Layer 8 of a small transformer language model trained on English Wikipedia (16 layers, counted from 0, width 64).
A neuron's activation on a vector x is SiLU(gate . x) times (in . x), where the dot is the dot product.

Input weights of the MLP neurons that the questions are about. A number n stands for (n - 500) times 0.0009.
n4 gate: 389 432 496 517 523 396 477 395 194 177 305 599 355 323 507 477 388 578 407 351 646 580 415 960 447 563 268 421 391 456 447 600 641 600 400 670 571 348 413 450 248 313 144 146 656 421 464 462 488 735 461 470 535 515 449 726 715 585 666 539 524 305 509 450
n16 gate: 654 562 563 682 536 540 584 417 675 503 448 742 492 580 455 641 458 289 243 541 192 771 360 695 338 752 766 693 815 729 424 600 832 392 435 525 471 281 602 644 342 623 437 560 620 452 509 228 382 377 429 662 318 649 558 722 519 485 459 254 715 357 606 574
n28 gate: 654 331 356 451 339 232 462 322 575 495 485 358 754 673 581 565 403 625 668 544 574 408 541 901 675 689 601 297 512 525 612 348 268 450 704 469 512 826 395 481 157 394 537 606 556 488 839 654 250 388 595 407 603 660 525 699 701 700 625 601 349 780 485 364
n30 gate: 534 503 607 379 442 605 752 322 735 358 192 194 516 637 603 371 125 494 693 802 507 731 245 433 491 707 463 306 548 567 361 416 532 519 429 728 382 461 508 332 382 497 516 177 324 400 455 159 551 360 472 847 390 222 407 639 413 502 166 648 387 542 427 648
n40 gate: 506 573 470 421 347 470 538 559 682 427 934 795 675 466 248 249 272 403 768 440 433 295 459 437 480 524 480 471 375 358 295 228 225 387 478 799 532 610 401 759 362 445 421 409 593 295 655 762 360 603 482 458 465 490 278 737 752 471 526 690 584 595 584 479
n49 gate: 88 808 454 543 431 468 364 388 480 324 376 503 493 245 384 350 461 676 298 391 793 521 386 504 244 520 323 865 582 503 644 351 448 260 347 645 304 333 474 432 643 671 875 459 250 357 443 569 719 408 639 307 332 370 735 262 142 725 319 486 660 744 224 564
n68 gate: 533 248 207 515 595 583 601 476 479 797 543 614 507 598 346 327 235 602 668 389 799 683 639 614 630 701 432 531 398 645 641 697 386 573 279 708 384 571 456 320 376 819 550 284 298 535 285 573 641 553 397 270 652 599 388 331 576 613 852 445 533 704 336 381
n69 gate: 751 752 579 164 517 293 567 86 564 444 492 493 533 681 248 667 656 411 613 486 484 538 406 429 552 486 416 678 370 500 459 379 571 528 708 396 522 444 362 729 510 764 442 347 414 407 256 610 517 609 81 382 483 540 429 312 288 649 410 390 638 673 413 871
n83 gate: 408 806 852 621 609 428 614 224 479 639 643 648 461 661 660 569 752 415 254 372 369 711 629 777 422 463 430 467 289 810 295 294 594 430 278 471 131 151 305 379 157 782 257 629 717 330 561 643 155 418 448 680 345 415 430 453 686 276 432 284 283 257 275 381
n87 gate: 753 541 458 354 413 355 706 507 600 799 453 257 523 585 224 540 546 590 418 481 437 684 621 626 772 729 546 559 576 522 172 540 501 530 670 509 808 486 536 548 553 304 268 325 711 643 466 515 205 332 553 789 531 514 159 225 461 312 396 409 470 580 350 632
n100 gate: 549 521 522 569 307 478 493 510 588 666 381 355 789 795 326 502 651 272 327 617 546 550 743 520 413 810 564 463 422 394 458 555 559 329 77 511 671 556 400 425 258 406 712 478 757 597 609 496 505 843 591 662 862 425 146 304 412 882 542 476 623 660 780 651
n114 gate: 266 662 480 343 504 462 662 374 618 661 464 884 510 465 578 159 516 664 107 442 384 725 503 606 603 735 271 434 544 750 268 211 389 317 515 377 589 645 367 745 641 335 702 554 521 211 499 421 575 406 486 782 389 541 261 499 676 530 283 520 236 767 651 313
n131 gate: 552 216 472 718 461 525 359 368 330 778 269 732 524 875 697 424 563 514 528 428 520 629 601 487 218 405 657 854 403 587 463 305 559 320 669 789 361 633 90 414 455 281 296 172 584 476 478 393 535 511 546 415 245 614 513 603 345 602 562 580 565 808 418 482
n140 gate: 630 762 406 530 563 871 709 436 569 451 562 658 371 525 664 516 446 255 453 201 415 464 381 581 299 450 354 715 575 227 457 381 198 332 223 628 255 75 389 501 373 528 578 381 569 648 322 746 399 481 625 537 434 550 562 453 394 338 504 632 440 515 298 484
n141 gate: 464 614 397 467 499 164 637 651 386 410 752 730 766 673 533 649 670 786 140 323 489 525 380 384 562 567 485 670 391 278 385 240 533 575 595 720 594 235 683 356 129 786 571 282 604 305 566 482 532 584 459 541 496 639 587 477 466 707 401 616 571 527 511 342
n177 gate: 475 613 611 281 633 452 348 218 203 504 488 638 466 718 345 709 220 528 571 741 454 541 473 664 319 503 617 513 645 371 690 620 489 473 839 598 192 481 608 387 804 601 330 177 744 155 105 819 504 369 565 569 304 168 440 551 586 564 234 347 259 523 558 547
n204 gate: 692 233 949 407 630 207 454 432 367 689 378 447 631 712 520 481 459 545 569 419 410 388 482 412 501 594 581 238 245 681 317 561 305 294 527 604 549 367 472 294 520 317 389 624 423 511 559 623 599 384 448 600 719 563 250 490 185 454 568 389 631 791 575 369
n213 gate: 331 493 603 409 66 402 437 393 285 671 311 468 482 461 539 575 693 598 434 418 693 729 397 806 513 324 562 852 317 389 582 541 429 270 914 506 356 528 388 418 613 249 812 670 480 407 99 429 348 388 476 804 524 770 122 671 512 586 601 575 438 545 596 367
n244 gate: 214 674 406 729 403 650 791 463 369 759 416 558 534 789 627 451 535 623 286 661 419 422 575 725 385 533 299 682 731 527 695 249 528 580 435 678 634 446 836 450 561 967 641 321 602 491 334 834 600 629 583 748 544 534 23 690 384 462 324 355 222 418 365 527
n270 gate: 355 682 498 639 630 409 614 632 584 457 417 466 648 656 475 684 520 404 269 461 580 625 479 583 730 695 975 466 427 288 338 624 638 815 527 598 645 340 483 393 409 569 376 354 488 491 525 674 153 313 285 616 494 668 112 487 530 144 447 319 386 612 416 420
n275 gate: 401 666 386 610 480 552 808 253 596 591 657 591 429 408 551 508 438 455 129 303 854 336 745 486 468 507 688 550 362 665 231 586 432 498 425 711 489 433 449 611 500 401 482 662 795 379 823 382 912 400 133 662 503 484 580 101 420 570 538 254 442 692 764 547
n303 gate: 435 623 875 107 517 284 338 615 441 488 359 499 172 678 442 668 517 715 524 298 421 414 489 613 446 517 808 551 412 660 496 413 496 531 643 612 220 358 255 786 231 321 593 459 577 234 422 330 390 490 305 679 378 454 362 527 164 718 668 445 727 759 455 415
n4 in: 432 701 325 380 751 701 401 413 503 354 661 678 603 629 548 513 625 554 599 380 575 689 656 334 435 495 584 588 478 284 421 436 696 573 687 533 331 607 308 423 358 355 712 497 555 448 617 332 407 705 716 342 693 517 392 344 605 275 765 622 301 559 722 490
n16 in: 515 388 616 616 540 517 528 342 717 348 694 744 448 605 318 456 606 573 278 438 538 435 628 686 452 424 613 754 638 586 391 622 588 483 488 373 491 524 318 618 561 201 606 453 469 374 652 301 417 391 462 461 324 592 311 301 493 374 564 452 714 932 947 656
n28 in: 237 267 308 460 285 229 721 465 582 492 431 312 529 656 618 582 606 565 520 507 687 454 669 238 695 366 475 331 701 344 578 499 319 390 276 668 470 367 534 518 414 546 551 537 512 603 522 770 551 504 516 556 628 493 756 412 418 415 599 509 391 416 590 122
n30 in: 810 643 455 516 477 562 568 540 729 105 547 416 359 826 531 249 686 563 664 493 740 728 421 482 570 403 675 542 527 494 629 345 308 489 434 823 543 358 515 614 574 400 586 613 320 651 577 558 416 246 573 545 611 389 470 688 622 683 724 490 734 679 493 373
n40 in: 587 424 587 597 517 665 548 552 407 413 554 556 610 481 517 447 375 425 532 741 337 492 506 485 677 424 919 344 533 597 669 229 356 316 515 477 624 449 362 490 465 454 757 474 634 348 282 440 438 560 399 297 588 559 553 556 270 613 437 743 784 563 308 652
n49 in: 329 666 492 419 448 359 754 629 402 351 414 567 493 359 491 372 263 472 636 635 489 658 313 561 519 325 867 501 265 639 480 550 676 633 693 540 494 452 839 496 468 724 434 724 493 393 770 802 625 352 755 862 449 568 431 682 457 575 713 556 700 452 671 433
n68 in: 488 549 284 721 214 309 355 458 88 564 786 598 526 413 509 490 461 438 683 751 517 481 554 737 543 400 356 520 481 434 273 440 802 541 719 459 306 593 301 502 455 419 523 314 466 912 291 476 662 496 506 516 386 493 378 466 631 581 653 712 463 580 573 655
n69 in: 845 562 706 350 269 263 416 562 548 539 304 680 745 244 495 477 624 631 454 593 446 440 393 701 673 560 547 376 481 271 297 304 388 438 278 489 658 527 352 318 190 397 401 336 492 523 261 527 499 296 420 546 686 547 348 260 370 571 284 447 695 643 259 542
n83 in: 492 686 387 436 317 361 388 480 480 463 259 752 270 391 674 314 506 322 273 614 438 677 517 498 509 590 358 674 386 273 910 382 279 708 336 443 461 426 578 419 153 575 342 289 517 503 559 637 351 36 401 625 314 356 545 431 490 418 424 390 512 157 220 538
n87 in: 466 585 574 306 534 561 708 421 313 286 553 609 488 671 572 318 285 402 600 641 468 567 301 463 190 637 678 382 456 347 533 683 520 613 668 333 483 690 508 575 375 390 318 292 738 605 593 556 396 584 633 246 487 577 345 472 793 273 393 511 521 284 442 674
n100 in: 374 512 551 549 291 460 535 441 448 753 715 418 525 490 508 600 735 541 373 642 591 703 585 453 427 488 797 616 656 241 604 744 476 116 585 457 439 558 320 476 285 372 615 612 648 556 387 405 391 709 487 623 652 355 536 214 482 493 678 428 505 715 748 506
n114 in: 611 612 492 201 170 336 721 308 518 538 534 605 392 617 591 409 411 500 280 752 578 675 432 849 519 478 518 535 579 615 834 605 711 526 654 466 364 421 658 543 637 289 808 448 578 576 471 500 520 592 727 396 539 378 330 427 402 530 539 635 506 418 504 516
n131 in: 220 652 331 630 347 407 373 391 340 520 625 592 356 550 445 211 517 461 688 177 569 330 747 322 563 505 464 740 243 348 663 399 540 523 629 405 686 600 505 648 626 218 518 360 495 447 667 427 528 407 559 509 304 308 568 664 466 686 326 633 620 623 439 367
n140 in: 666 591 626 481 395 503 268 539 400 628 140 419 607 305 499 476 524 492 764 414 179 528 520 383 292 512 370 350 692 566 494 499 473 223 508 689 349 392 357 296 638 327 588 624 492 830 459 645 534 466 721 546 397 540 428 520 308 437 426 589 695 812 504 626
n141 in: 260 238 557 377 585 587 450 568 481 468 552 225 516 443 295 631 714 512 398 510 515 447 464 350 556 569 523 516 418 467 261 453 713 373 539 507 667 700 360 466 535 522 501 270 706 384 690 414 422 516 580 288 321 750 717 358 560 478 313 508 655 556 660 431
n177 in: 418 483 435 804 587 385 285 604 645 536 490 665 497 665 648 516 658 403 539 440 466 590 897 565 444 352 727 526 214 445 275 468 408 867 593 619 663 489 640 501 261 354 445 664 473 690 482 594 460 694 429 754 472 704 559 657 330 601 751 378 489 496 767 646
n204 in: 338 320 422 581 478 668 689 469 489 546 414 401 572 631 298 426 576 510 448 642 812 891 444 463 603 523 362 664 542 755 397 395 766 529 719 382 511 284 707 482 567 606 715 603 658 520 565 427 658 600 886 453 663 511 491 458 497 525 581 295 307 452 380 451
n213 in: 387 316 486 209 691 427 507 580 497 461 504 690 447 425 549 346 601 490 561 451 222 597 463 656 535 327 709 538 398 445 427 294 319 641 465 439 352 375 471 192 391 454 486 919 374 298 437 412 256 562 428 560 639 778 241 594 569 506 594 648 643 316 549 565
n244 in: 434 603 388 687 592 660 388 461 380 466 415 530 817 780 637 544 135 380 342 670 590 469 314 410 658 211 727 507 288 347 405 522 567 714 384 418 613 349 521 556 373 456 628 690 585 491 235 630 456 754 444 558 153 486 346 515 442 549 718 337 361 460 386 416
n270 in: 676 511 629 366 731 472 580 440 579 203 485 416 273 716 140 477 546 450 493 545 513 611 358 653 460 527 549 470 603 533 693 309 526 442 498 250 436 373 714 188 261 367 454 611 568 306 494 306 543 520 542 585 469 594 514 457 549 633 413 677 478 648 547 716
n275 in: 399 513 536 633 449 410 465 583 657 194 638 487 563 348 408 170 490 694 427 415 629 416 782 657 500 586 921 557 386 743 401 387 403 777 225 563 410 571 468 620 333 437 549 432 392 706 553 705 746 474 569 655 556 593 663 375 425 560 601 486 437 587 540 737
n303 in: 579 735 469 475 582 670 490 639 351 668 585 454 383 434 601 337 499 352 27 641 778 681 542 633 381 402 522 380 579 588 786 533 529 351 576 690 401 553 577 327 413 600 575 673 164 345 622 655 324 590 485 340 457 256 322 819 655 358 457 606 357 594 461 696

Each question shows a token from some text and the vector x that enters the MLP there. A number n stands for (n - 500) times 0.01.

"m": 596 631 555 432 413 653 325 644 550 374 261 613 447 552 578 661 571 296 483 404 446 533 612 455 579 473 597 669 502 512 482 502 268 559 642 522 762 582 476 591 455 516 337 608 641 740 557 257 545 513 518 596 406 490 485 445 492 715 449 497 629 367 511 531
Which neuron lights up most? n131

"c": 602 253 594 516 498 738 506 617 661 290 325 568 513 586 667 342 590 283 754 440 492 356 534 446 556 366 388 533 406 408 469 401 489 548 499 665 694 613 413 500 506 547 570 324 571 586 693 525 361 531 440 502 292 697 439 439 428 602 498 615 441 334 492 426
The three highest activations, in order: n131, n40, n30

"w": 488 404 391 333 604 549 572 558 501 598 322 589 599 378 748 397 658 371 583 571 587 565 535 464 652 314 372 719 716 445 549 560 386 373 633 515 544 527 509 516 752 465 490 431 559 427 629 373 549 654 440 380 356 662 524 430 613 497 732 462 549 487 466 872
The most active neuron and its activation: n213, at about 0.6

" the": 619 542 487 538 489 487 577 530 426 553 426 598 470 356 476 385 539 369 328 443 488 613 465 443 832 484 520 307 518 546 529 470 377 327 514 408 508 482 429 561 597 446 492 479 454 831 579 445 473 273 573 620 551 525 482 521 421 277 581 621 396 260 575 461
The most active neuron and its activation: n114, at about 1.2

"==": 448 471 639 516 718 467 490 385 610 481 552 351 550 635 432 669 532 440 673 558 462 435 503 488 439 158 515 481 517 572 468 637 520 576 690 547 514 663 466 370 330 507 361 577 564 624 513 616 335 366 448 520 413 813 405 393 411 543 582 501 278 253 307 704
The three highest activations, in order: n87, n270, n177

"at": 396 421 740 470 604 646 668 589 651 510 514 362 275 390 401 432 700 569 472 431 448 433 279 342 567 602 482 340 366 572 523 565 591 512 562 620 674 494 556 519 573 503 747 622 436 623 589 276 545 506 383 422 319 576 369 575 553 260 504 371 339 400 532 672
The most active neuron and its activation: n68, at about 0.67

"ation": 449 740 431 494 548 476 521 688 726 513 365 366 720 563 596 557 372 541 701 634 369 554 403 310 600 396 737 361 320 471 530 572 417 574 489 454 573 514 543 436 510 339 537 484 484 455 483 382 428 530 476 679 526 547 636 562 421 427 717 609 619 511 645 664
The most active neuron and its activation: n30, at about 3.2

"ar": 430 489 611 536 676 430 455 540 521 437 350 402 368 640 432 385 536 569 483 539 334 314 424 731 600 443 625 460 539 655 564 265 474 395 291 574 645 626 583 804 816 392 504 636 374 603 685 511 696 446 668 519 375 450 395 577 584 536 599 539 438 391 458 553
The most active neuron and its activation: n114, at about 1.2

"s": 280 555 524 581 450 224 448 558 617 444 498 366 567 588 667 659 532 432 665 723 437 416 538 437 633 370 603 326 385 332 813 537 404 545 660 552 724 550 504 371 571 421 470 345 469 694 364 570 428 579 414 555 437 519 662 434 525 375 617 574 580 549 608 692
Which neuron lights up most? n28

"en": 438 445 598 599 531 372 533 515 683 479 576 686 723 573 609 494 531 426 431 690 429 583 363 651 621 488 610 151 610 553 386 330 596 493 466 471 416 710 672 526 467 277 648 727 412 595 515 621 588 471 440 528 561 486 396 421 496 533 503 489 521 597 445 899
Which neuron lights up most? n114

"le": 404 605 594 481 581 543 598 547 451 407 500 525 725 636 552 293 550 613 478 748 575 593 387 412 524 393 301 597 438 520 480 682 548 534 939 413 562 577 623 545 815 424 447 600 390 505 698 331 367 440 676 509 679 559 403 612 564 455 443 489 440 662 582 720
The most active neuron and its activation: n114, at about 3.3

"u": 265 484 478 534 563 249 626 493 569 319 582 476 600 704 622 308 482 413 606 453 492 433 481 406 451 296 440 515 466 527 251 391 547 503 557 357 374 443 475 297 776 376 492 711 407 597 702 410 524 605 886 464 456 601 522 484 627 426 644 580 392 369 521 644
The most active neuron and its activation: n69, at about 0.68

" te": 518 464 763 375 577 552 612 579 586 540 739 457 472 626 723 474 733 462 520 685 514 524 463 294 467 355 454 551 608 387 350 435 489 506 688 314 545 412 647 644 630 328 610 385 501 580 552 551 480 583 781 482 660 630 374 446 430 692 485 498 797 509 390 570
Which neuron lights up most? n204

"B": 326 490 393 548 495 515 425 826 488 440 410 463 652 416 634 692 429 321 543 489 367 295 395 307 569 534 495 494 516 392 314 576 511 431 668 539 517 406 575 535 454 577 361 461 631 528 603 623 431 590 520 509 326 493 592 646 409 493 443 583 388 480 520 528
The most active neuron and its activation: n141, at about 2.5

"ec": 575 376 317 709 501 577 422 576 611 387 393 563 442 449 832 350 569 500 609 501 486 345 558 346 521 464 492 465 392 352 284 296 474 597 669 622 518 691 553 414 387 385 521 429 504 763 620 449 466 330 382 523 325 576 333 351 463 594 733 490 348 523 468 322
Which neuron lights up most? n131

" w": 486 347 348 348 517 614 513 702 421 499 380 343 487 298 702 350 653 380 409 532 630 486 495 487 570 367 415 472 671 524 523 500 459 398 561 474 496 520 393 514 690 155 558 358 646 406 594 484 606 585 529 484 445 539 662 397 534 658 649 637 451 376 531 771
The most active neuron and its activation: n4, at about 0.44

"ince": 445 577 375 541 674 544 494 294 454 532 484 468 377 645 749 371 442 394 492 549 438 504 287 687 587 645 368 386 576 437 174 575 593 378 569 546 522 553 620 643 579 538 482 491 506 702 491 351 324 329 433 529 305 516 442 451 374 376 542 488 437 443 351 703
Which neuron lights up most? n87

"p": 480 351 524 428 602 655 555 612 629 416 467 536 713 504 726 498 555 532 542 501 424 335 602 171 655 516 320 653 640 491 489 504 222 537 495 414 572 454 554 588 769 425 511 307 576 630 478 307 643 560 580 354 497 483 428 461 630 569 608 493 564 522 521 538
The most active neuron and its activation: n49, at about 0.76

" Is": 556 453 488 442 603 503 480 645 693 513 357 340 374 564 528 602 487 729 365 643 566 480 517 629 609 466 358 392 629 505 569 688 594 263 569 304 765 565 515 321 528 655 466 727 591 713 479 357 467 384 650 375 498 613 374 395 485 533 394 672 579 395 616 423
Which neuron lights up most? n275

"e": 407 595 717 417 603 359 632 541 644 621 500 484 458 607 292 360 560 466 650 643 480 535 652 338 557 599 332 286 431 489 435 500 412 597 490 346 633 428 604 822 769 436 478 518 429 558 658 583 589 514 666 607 467 520 643 363 644 525 678 540 419 676 282 638
Which two neurons fire most, strongest first? n204, n87

"end": 359 436 329 504 501 604 372 499 344 310 498 447 453 426 408 308 426 522 496 609 532 470 367 627 502 468 608 217 554 436 617 577 508 489 537 514 388 578 587 642 639 334 457 552 331 586 477 212 440 736 437 569 365 359 314 505 244 623 593 484 587 525 254 715
Which two neurons fire most, strongest first? n303, n30

"96": 280 523 481 373 520 791 424 430 374 441 360 531 547 548 786 452 342 575 506 684 275 659 589 336 383 444 603 369 417 560 460 521 498 544 509 213 436 592 584 588 498 541 353 851 641 511 610 616 526 569 542 423 567 501 533 471 534 553 546 414 473 360 476 466
Which neuron lights up most? n69

" ": 531 532 433 510 535 481 410 469 496 377 671 312 409 314 517 514 525 396 423 369 196 637 490 489 652 428 328 247 546 527 561 557 323 462 550 553 388 516 482 470 464 462 440 450 548 567 700 321 438 456 446 531 624 494 489 493 515 735 577 528 507 368 457 480
Which two neurons fire most, strongest first? n244, n83

"ang": 385 577 402 378 427 667 716 583 668 428 468 473 397 559 620 539 428 714 641 413 484 324 402 400 641 512 505 479 599 642 598 291 626 420 553 189 448 598 564 393 575 580 543 592 354 414 587 562 375 374 491 496 659 444 538 331 662 625 316 336 474 297 316 425
Which neuron lights up most? n177

"\n\n": 447 567 362 590 489 393 510 237 465 392 612 542 478 610 340 496 527 338 489 492 545 427 483 216 471 176 488 343 590 691 448 634 324 410 653 552 577 472 547 503 643 414 440 494 503 640 507 365 413 374 424 612 517 478 516 612 469 538 624 568 318 219 458 465
The most active neuron and its activation: n141, at about 0.37

"ed": 459 606 607 491 579 661 622 455 619 483 499 493 673 587 627 686 506 330 616 624 583 701 511 462 684 628 596 357 438 646 608 359 345 502 506 506 545 614 628 555 383 238 427 630 563 457 442 510 548 386 500 663 316 607 539 660 511 536 692 594 564 507 574 754
Which neuron lights up most? n30

"ph": 405 626 636 600 490 575 717 605 663 523 319 479 397 493 703 545 653 483 619 612 521 346 648 375 708 567 563 562 613 425 563 582 377 605 584 499 614 601 584 316 447 430 507 589 415 591 552 237 741 429 292 528 365 531 390 382 328 508 623 488 398 530 509 539
Which neuron lights up most? n275

"oot": 435 460 482 411 379 654 387 546 567 347 393 485 558 389 560 572 303 624 470 560 527 462 386 344 475 352 437 611 554 257 697 405 522 445 464 203 660 483 657 758 680 637 596 524 656 583 379 447 218 558 547 456 770 373 462 563 581 446 546 469 568 424 346 633
The most active neuron and its activation: n244, at about 1.4

"ear": 420 634 535 384 668 436 508 616 531 379 486 634 510 504 328 454 582 588 530 607 510 437 383 399 377 404 493 340 633 428 778 403 592 509 689 369 541 407 557 937 394 351 457 459 601 499 603 428 528 618 433 578 505 175 489 644 346 559 687 600 391 632 435 337
The three highest activations, in order: n303, n114, n40

"man": 643 574 391 448 445 528 424 590 472 292 417 447 532 475 789 591 419 707 466 590 497 562 327 593 650 341 720 511 707 495 424 606 620 574 434 453 590 679 556 524 396 525 211 732 436 687 568 602 547 520 419 495 454 561 340 415 435 617 389 609 630 332 628 574
The three highest activations, in order: n131, n204, n87

"ock": 570 512 494 421 467 591 312 467 442 359 473 630 426 310 528 389 524 706 704 574 412 347 503 587 668 351 498 492 627 410 703 759 598 435 423 481 648 437 692 433 584 589 472 586 610 493 467 496 299 418 640 414 578 468 439 499 264 667 503 570 543 520 521 670
The most active neuron and its activation: n49, at about 0.73

"–": 692 417 452 608 578 484 363 537 600 577 694 437 599 484 604 481 309 412 631 410 456 446 467 592 460 499 617 124 617 421 601 339 366 654 521 436 582 420 538 861 595 484 460 555 635 463 597 378 645 363 581 455 520 599 569 471 572 804 799 504 547 606 581 455
Which two neurons fire most, strongest first? n40, n275

" G": 523 415 349 537 577 455 587 829 538 506 581 503 543 566 723 473 429 507 515 447 549 275 565 463 555 525 585 410 741 546 608 612 373 481 619 520 557 473 574 614 587 327 603 518 519 448 461 382 424 423 378 294 391 369 481 468 439 462 386 639 605 470 523 527
The most active neuron and its activation: n40, at about 0.49

"/": 484 572 591 725 575 527 546 550 719 386 642 568 523 377 624 542 445 362 542 593 424 384 468 503 585 598 610 194 488 359 490 572 275 549 650 429 530 561 492 684 317 344 443 406 681 481 398 384 641 449 495 415 548 844 427 468 563 596 651 295 562 519 545 440
The three highest activations, in order: n40, n275, n16

"95": 371 338 437 409 479 682 430 457 281 451 469 478 443 472 674 379 264 527 559 692 291 605 545 293 413 458 673 241 502 555 511 485 504 476 471 141 502 546 599 534 553 516 459 805 424 671 530 594 542 464 482 404 524 435 570 523 638 531 512 439 543 379 573 433
Which neuron lights up most? n16

"it": 419 479 579 484 598 637 768 523 552 267 555 559 216 391 701 508 458 444 517 506 584 465 259 348 501 653 467 333 358 555 560 644 525 658 605 553 574 430 590 678 678 328 838 664 297 556 522 416 446 412 406 512 444 668 432 551 588 322 462 545 388 581 406 623
Which neuron lights up most? n30

"or": 275 400 607 763 519 425 612 551 371 508 334 355 553 509 695 438 534 540 380 418 525 406 680 360 625 371 729 491 640 547 474 583 587 684 600 399 748 721 591 675 692 524 466 406 434 486 538 449 659 591 408 575 347 458 608 519 545 559 668 521 629 454 651 317
The most active neuron and its activation: n275, at about 2.7

"z": 507 615 408 495 229 533 670 583 615 610 433 469 476 544 590 566 506 339 555 552 489 369 508 537 742 316 598 563 645 457 600 478 536 636 556 666 687 563 566 410 681 503 624 745 516 620 359 508 550 570 426 399 579 677 565 445 435 692 581 429 647 285 220 646
The most active neuron and its activation: n244, at about 3.1

"ver": 441 592 272 515 582 503 784 576 514 397 610 626 485 458 509 407 533 419 646 560 409 546 649 584 570 458 429 552 369 337 362 509 658 685 767 416 357 432 614 556 409 337 417 570 598 552 515 523 544 495 818 493 458 541 636 632 393 717 464 588 430 512 424 848
Which two neurons fire most, strongest first? n4, n87

"i": 535 653 656 417 321 526 724 664 632 419 644 588 556 681 593 492 473 380 558 283 469 510 527 226 508 460 623 404 691 240 514 538 581 474 587 550 506 622 552 540 745 450 436 488 645 582 705 513 503 563 359 403 227 441 566 616 446 464 481 532 583 344 619 568
The most active neuron and its activation: n204, at about 0.58